Layer 6 of a small transformer language model trained on English Wikipedia (10 layers, counted from 0, width 128).
Take only the direct path to the model's output, skipping the later layers: a vector added to the residual stream pushes a token's score in proportion to its dot product with that token's output vector.

Output vectors of the tokens that the questions are about. A number n stands for n times 0.012.
" genus": -35 -77 -33 119 8 41 155 -170 70 21 58 216 -60 19 -63 -75 -71 -93 104 -80 -135 112 84 25 93 77 56 0 148 199 189 -186 7 3 -31 -267 105 221 -17 70 -183 218 120 81 -113 -86 119 140 -23 -54 43 -56 226 -165 63 -236 202 190 127 119 0 -39 213 -133 53 312 -67 -99 -278 -130 237 -82 -26 -211 106 19 172 -179 41 117 160 82 114 91 -34 -20 3 181 -83 87 9 40 -102 -14 59 112 -32 -7 3 328 -96 82 -70 103 97 -136 -30 126 -74 -84 -238 121 -127 -300 92 72 177 45 -154 197 9 137 -57 -36 -62 -11 283 -106
"ough": 56 -71 -44 208 239 -53 136 -84 91 126 37 119 -23 -9 -76 120 36 81 52 -89 317 15 33 93 180 29 298 -204 -64 -56 -24 -15 -91 242 -7 -364 -88 102 -242 208 -77 118 -62 -71 -33 71 133 232 -108 -285 -30 191 99 236 95 68 124 27 229 174 39 63 16 -29 -121 -30 28 -69 -33 -45 166 -86 160 -51 127 -45 -17 -267 264 -253 -4 -178 59 46 -111 -20 -3 143 -126 4 -74 265 -47 -127 -92 69 25 77 -10 52 54 139 29 144 -56 -54 -40 -78 -19 21 -33 171 -61 68 -110 36 -73 -39 -130 -138 102 138 -23 167 191 63 89 197
"rid": 90 -87 -62 -98 7 175 -76 -64 96 153 100 106 -16 117 50 59 45 18 52 -68 -48 148 58 -35 18 184 45 258 240 -44 0 102 -34 35 36 -210 -182 77 159 74 -38 29 -125 -43 109 -94 217 186 87 -27 168 118 108 -8 -104 -59 5 37 143 47 -24 43 90 53 -18 -105 -319 -160 65 -254 51 -61 5 -189 29 121 317 -107 134 141 -139 8 -14 167 112 11 -16 240 -285 78 -22 244 -77 -114 -48 48 -75 98 186 -33 -182 195 -133 -81 -28 -183 12 111 -20 23 -52 6 -84 37 -111 69 -64 -144 -138 26 135 117 25 34 50 79 4 32
"ified": 52 -12 -173 197 157 -48 284 -315 139 110 215 88 -66 108 269 111 165 22 120 -90 231 -67 136 -213 -31 119 259 59 98 136 -9 -364 -46 74 -49 -30 -80 117 -131 54 -157 82 -88 20 277 -13 250 174 -104 -24 174 4 99 -55 80 -127 -40 246 153 29 -200 -99 261 -227 -6 -48 247 -18 -156 -47 -139 -221 41 -32 100 -151 104 -166 314 187 -88 -24 89 -83 -159 42 264 239 -346 -149 168 -129 83 -33 34 94 41 -63 -29 184 17 236 44 313 -39 79 -158 -117 -37 28 43 132 -49 -249 -139 38 5 -11 -103 -12 117 154 -40 225 224 77 35 245
"'": -35 14 -3 -18 -13 -133 -226 -16 -85 60 7 -22 41 -147 -35 143 -294 3 -51 -134 105 -28 -47 96 -13 56 -95 -147 -11 -59 -144 32 68 -32 -107 62 -171 48 34 36 75 -92 120 141 62 -38 150 -9 -99 145 40 -57 -55 114 51 -212 -176 68 -72 40 54 75 -109 -46 -102 -131 -111 -94 -90 -24 102 129 -135 30 -50 170 -85 -21 54 18 -15 -143 3 -208 58 -31 53 40 -154 -213 -75 116 5 75 174 142 -126 186 35 -126 -73 -290 121 -64 117 9 -65 -178 47 -75 -222 67 18 144 -83 38 48 -60 118 84 -34 -101 -45 -10 155 -62 -46 -48
"lia": 185 -151 -139 70 -149 98 57 64 -7 59 93 141 -34 235 -144 137 35 35 64 -69 9 -128 -31 -268 50 4 150 41 0 126 30 -16 0 58 -15 -140 -242 149 87 116 -107 59 -195 72 48 -128 61 215 -21 -187 28 -96 -111 -198 -141 -213 100 312 385 50 120 -92 151 30 -345 141 -338 -234 -66 -249 180 162 -93 -46 93 133 52 -23 184 -192 86 -66 174 241 4 -90 -56 171 -239 285 73 8 -6 -120 208 5 -23 -195 71 -11 15 -151 48 55 231 -153 86 206 -7 -53 -95 -150 114 -146 -96 -10 78 41 -106 102 283 -95 89 13 33 71 -115 10
"friendly": 188 25 -114 -15 145 107 179 48 174 35 -13 198 -3 161 0 -91 50 10 92 25 154 -64 149 -96 149 305 146 -145 141 100 189 -43 7 -120 80 -109 -188 141 -48 279 -43 48 -161 -133 312 179 106 235 -156 30 126 -12 51 166 -84 -106 252 -32 160 75 -10 -38 214 -43 -150 235 -127 -136 -281 -187 122 12 112 -179 172 -116 215 -90 160 -100 197 -43 176 20 -7 108 184 40 -275 20 108 -109 43 168 133 -36 99 57 86 16 119 -48 211 153 93 -131 -24 29 -50 -40 -209 109 -50 -171 35 53 122 -87 -196 0 87 92 -36 156 173 46 295 26
"ious": 39 197 212 118 -80 18 342 161 130 -57 98 90 -142 181 24 -40 -121 24 -10 -25 254 -41 46 -219 -24 119 80 -126 327 120 0 -57 -54 -25 140 -170 -188 103 -72 141 -22 81 -211 -168 56 -140 215 157 -154 -265 108 -121 -157 14 -90 26 0 -17 278 67 -88 -284 322 12 -246 -169 10 -139 -189 31 352 -97 38 20 266 -16 340 -76 90 -52 296 82 -27 -135 -90 -20 130 194 -304 -152 103 -63 21 -290 -23 284 97 -374 40 115 45 205 -190 458 -5 -49 -146 31 -37 154 -163 143 23 -255 153 -171 -30 -186 68 9 226 162 19 51 222 253 -77 12
"old": 224 21 17 11 43 144 13 -254 150 194 -9 -44 -104 44 -29 6 -61 -13 125 152 4 170 191 -26 53 206 -46 -66 62 -134 -66 -150 -246 162 22 -137 -35 -47 -94 20 0 -87 -14 -18 -122 0 -147 256 -254 -117 251 147 -147 236 51 -295 149 -55 187 217 -3 212 67 10 -195 106 152 163 -43 -191 -4 -28 293 -8 217 30 122 -134 198 -32 -8 -17 -109 119 -136 -67 36 126 -159 178 37 232 43 -132 -88 49 -195 -205 -60 -11 85 144 -30 -104 201 -67 115 -69 0 73 -117 58 -32 -195 154 -31 -34 -151 -93 -99 142 135 16 -84 230 130 120 -52
"ility": -13 -58 69 -18 102 -33 176 -345 41 -188 -36 182 -161 17 27 -239 159 119 147 -38 216 84 194 -154 157 -4 74 -321 114 -14 48 51 -61 12 52 -245 -159 -42 -14 306 -268 -38 -13 -65 139 220 266 234 -98 -31 217 -91 94 165 81 -150 328 -71 364 75 -244 -174 -10 -12 -165 213 -24 14 70 -340 -106 -220 -13 77 257 156 292 -374 89 -25 116 191 91 12 106 -202 128 116 -188 369 174 -301 58 -60 126 264 256 13 -35 258 -4 -97 -39 220 14 185 -217 138 -34 -82 23 60 -108 -306 -113 -11 -59 178 -97 52 103 5 -187 204 10 -108 -24 46

Each question shows what one neuron of this layer's MLP adds at an activation of 1. A number n stands for n times 0.0014.

n316: -49 25 -48 20 2 -75 33 99 -172 61 15 -2 -30 -167 31 29 -72 23 -24 -165 -7 87 96 -103 20 -66 39 -61 -29 -192 0 16 146 111 -20 27 -32 -50 75 31 12 31 -23 -21 -81 -41 -122 96 119 -6 14 -33 31 108 -29 -42 15 23 30 16 85 56 19 -32 12 -118 -57 6 76 4 -34 27 51 61 34 8 101 -55 43 41 32 -139 14 -12 10 -33 -8 0 22 25 -127 124 -15 118 -4 163 12 25 -72 -2 47 -10 -79 8 121 60 -52 87 -80 -18 101 -31 117 -66 -15 73 50 -13 43 14 24 50 -79 75 29 33 224 -47
Pushed up most: "ough"

n19: 46 34 61 18 -85 100 80 95 6 69 -16 -119 30 87 195 59 62 -93 53 -63 9 96 19 86 115 -51 -18 48 92 27 -108 -12 -21 33 20 -76 -79 78 109 -82 -31 -48 -22 16 -39 -73 -59 66 -137 -17 2 88 -107 -46 -55 -21 99 -23 74 18 102 -8 -16 100 -29 14 45 -69 140 95 -105 15 -35 -20 94 90 -171 -20 34 49 -23 -42 67 51 66 53 55 88 83 19 64 -160 -24 -63 31 2 -100 -52 34 157 -8 -53 -39 54 -64 72 16 -11 -4 -106 -15 -30 -21 -154 28 -23 -116 98 -40 14 36 15 45 -37 -43 -127 -2 48
Which two tokens does it push up most, strongest first? "lia", "ility"

n78: 15 -96 -24 -101 -69 176 -98 53 -50 -89 -143 55 -17 -36 -21 56 107 -28 27 55 57 91 113 68 45 22 -77 47 -15 100 -41 -128 -11 102 -132 -209 2 -75 67 -6 -98 -46 -44 46 -6 2 75 36 17 54 31 119 4 -131 34 -42 -39 -59 4 -50 -119 -103 -60 -41 118 -10 64 51 67 -88 103 -88 22 -86 8 71 149 -76 15 18 -18 58 -75 -72 37 28 -22 41 -60 -13 -64 37 -37 -43 -104 65 -50 -26 56 18 17 -160 -82 38 -42 -6 -35 20 46 27 48 -42 78 31 -58 -79 -6 -79 37 -34 -31 -68 36 -10 163 -41 31 33
Which two tokens does it push up most, strongest first? "rid", "ility"

n31: 65 -31 -34 -96 -84 -85 22 35 3 14 -146 -8 -40 -33 6 18 148 -53 -49 176 -39 79 -2 24 -107 31 34 -59 42 -14 123 -2 9 -88 43 -137 -14 138 55 -95 0 -85 10 -6 16 -95 -26 -19 2 41 -45 23 18 -128 27 47 54 -18 -8 -74 181 9 52 40 -67 36 171 86 94 -79 13 -17 -44 -10 -57 -28 20 -94 191 -56 30 2 -83 26 14 29 10 16 6 42 2 16 44 77 -9 -61 90 -25 7 24 -21 -41 63 83 -2 72 15 17 -131 31 -6 68 47 -9 -190 -10 50 143 -67 96 -89 -64 12 90 100 -67 44 6
Pushed up most: "ility"

n93: -46 74 31 -25 -85 42 107 -140 53 140 40 28 -65 -30 -34 -57 62 36 2 -17 -2 -108 -71 42 74 15 140 48 17 54 32 102 -157 -105 -48 27 35 84 63 52 51 50 14 -34 59 130 9 -13 -45 19 -44 61 -76 38 48 49 16 -118 138 28 -51 -96 7 -67 -38 -37 14 38 -47 -69 35 -74 119 -57 -23 27 0 0 11 -72 74 35 -38 -43 -17 -103 -20 80 125 -73 -222 16 -162 12 -2 -73 65 -26 -139 -105 -21 -100 2 -78 -9 44 2 -63 143 53 141 -8 63 88 -93 27 -15 -30 -159 10 63 -75 -26 37 -99 24 39 128
Pushed up most: "ough"

n142: -47 -4 -44 72 13 107 -19 35 -33 -77 34 87 -83 -42 -43 -55 97 -42 -66 116 84 -4 39 -22 6 123 46 120 -77 6 51 -30 -12 53 13 -13 64 72 4 -28 61 65 -56 -111 -7 108 -72 149 33 39 19 -34 -135 -49 -123 87 -19 42 34 -16 18 -33 93 41 49 59 11 24 -86 -31 60 -49 -39 -11 41 70 140 51 65 -28 -45 32 -122 -88 41 83 19 -134 26 -35 -8 141 37 56 4 -12 -24 31 -63 -35 -79 -52 -5 -109 -86 -98 26 63 -29 -31 -106 -70 -15 18 -84 -83 -47 24 -75 -61 -40 33 7 -73 -12 -60 148 -60
Which two tokens does it push up most, strongest first? "friendly", "rid"

n29: -74 9 -18 -17 -2 -58 -16 -77 -60 -148 14 69 -154 134 -88 -7 22 -63 54 -135 16 -164 -55 -71 -31 -78 134 0 117 38 145 29 125 50 22 -61 -20 -2 -101 2 16 -97 172 71 -24 68 -93 -7 18 -192 38 40 68 -27 -2 -129 36 -191 -14 22 66 0 -17 -77 67 -61 27 33 41 -44 -48 60 54 -72 33 -29 -11 -117 61 -113 11 -81 97 -55 -65 46 81 0 -120 -2 112 40 133 77 -75 76 -79 -116 -72 -144 -31 -87 93 95 117 82 -4 7 11 -82 -47 -74 11 -40 -9 -70 16 26 121 -59 31 46 -7 -118 -63 -28 -36 59
Pushed up most: "ility"

n128: 34 123 -35 -29 12 -19 -67 -62 -8 25 -57 12 4 -39 8 -29 26 -29 -21 0 98 164 -12 71 -81 4 136 115 50 -105 70 -54 -96 -4 0 -35 11 -115 -31 105 -24 114 -64 42 117 -90 -50 124 57 18 -36 -34 38 19 36 0 -75 -77 -36 -30 15 26 -8 -10 48 -38 -13 28 -19 10 120 -111 85 -38 -9 2 -33 11 -37 39 -6 -69 -54 -30 93 -76 64 -81 55 -124 -72 -148 -44 -38 -150 52 63 -75 29 73 -45 -50 -29 112 -16 -68 -34 22 -104 85 10 2 -95 48 -8 -92 8 -36 -78 -19 -47 6 98 80 28 89 74 66
Pushed down most: "lia"

n14: -73 0 -44 33 17 -9 -66 43 96 -14 37 67 13 231 73 39 20 8 100 -47 -51 -54 61 54 -132 45 -104 53 -73 -163 -112 36 60 125 33 -70 -14 146 59 43 -52 21 19 -131 -6 -117 47 -26 61 -72 39 21 66 -63 -11 -62 -45 -54 109 89 -36 17 20 -100 -51 63 21 -130 114 -2 10 -76 -36 25 74 -43 -2 6 -29 120 -22 49 31 30 -10 65 -70 -178 -83 -34 45 64 76 54 44 47 44 34 -72 64 61 -12 85 68 -26 2 -106 117 -38 103 -99 -16 -56 -60 -101 -4 6 -78 98 28 92 -19 -34 -32 23 32 -4 -73
Pushed down most: "'"

n260: 2 75 53 -20 -39 105 -242 63 -27 56 -104 -18 -46 -63 70 129 -22 -81 40 -40 76 27 -111 -60 -172 -112 0 -48 18 -40 54 -14 64 16 19 38 80 19 60 -155 -60 -12 103 83 4 -2 13 44 99 6 -22 15 12 -107 15 -31 34 -20 13 109 64 -15 81 -127 16 -51 13 -121 31 -79 -83 -170 -58 -11 108 99 -49 -60 6 -45 34 41 0 75 14 -82 137 -75 49 -41 -32 41 27 -36 21 9 -2 -33 71 2 -11 45 -32 67 55 -62 -96 -19 -14 -14 21 -97 8 -25 10 -64 6 -15 84 -68 -19 -2 76 -48 79 -85 -138 -19
Pushed up most: "'"

n193: 35 29 41 0 104 -77 -62 -45 182 -8 106 8 22 41 -48 10 6 113 -89 116 -19 -17 -40 -70 -102 -16 37 -96 70 6 59 -68 -44 43 -75 49 56 -82 -108 77 80 -44 -26 76 98 -79 8 24 117 -97 -31 -94 83 21 -47 -128 -50 -78 30 62 -19 55 8 60 -67 -2 9 -4 16 36 -52 -138 32 40 111 -62 -39 97 78 6 -8 21 64 -38 82 -47 -17 11 -2 -42 -71 21 88 44 -133 15 -19 -10 -131 -65 -52 110 -58 -52 -156 -84 -8 -44 -86 -10 41 -47 23 -51 -22 -37 34 -112 -42 2 -10 -65 47 25 56 -97 -104 -51
Pushed up most: "ified"

n141: -55 -64 -58 38 29 115 -60 -29 38 79 60 143 -87 -13 -56 29 48 -103 26 79 -14 -26 126 -149 73 3 86 -84 -61 80 -44 28 7 -47 -76 -27 45 107 -31 59 35 -86 46 -11 -6 -59 -120 -249 11 -24 53 27 -68 44 -94 -193 20 -31 -25 -51 15 -58 9 -91 15 29 76 174 -85 70 29 -120 -14 -37 36 -46 35 -47 -55 -56 -26 39 24 -41 102 -79 21 -198 -40 -63 -83 -77 -27 52 94 176 -53 -127 -24 -81 31 -53 37 138 67 -7 84 50 -37 -18 -136 -117 84 -67 18 -18 -81 -22 48 28 19 109 -40 24 20 228 14 -14
Pushed up most: "ious"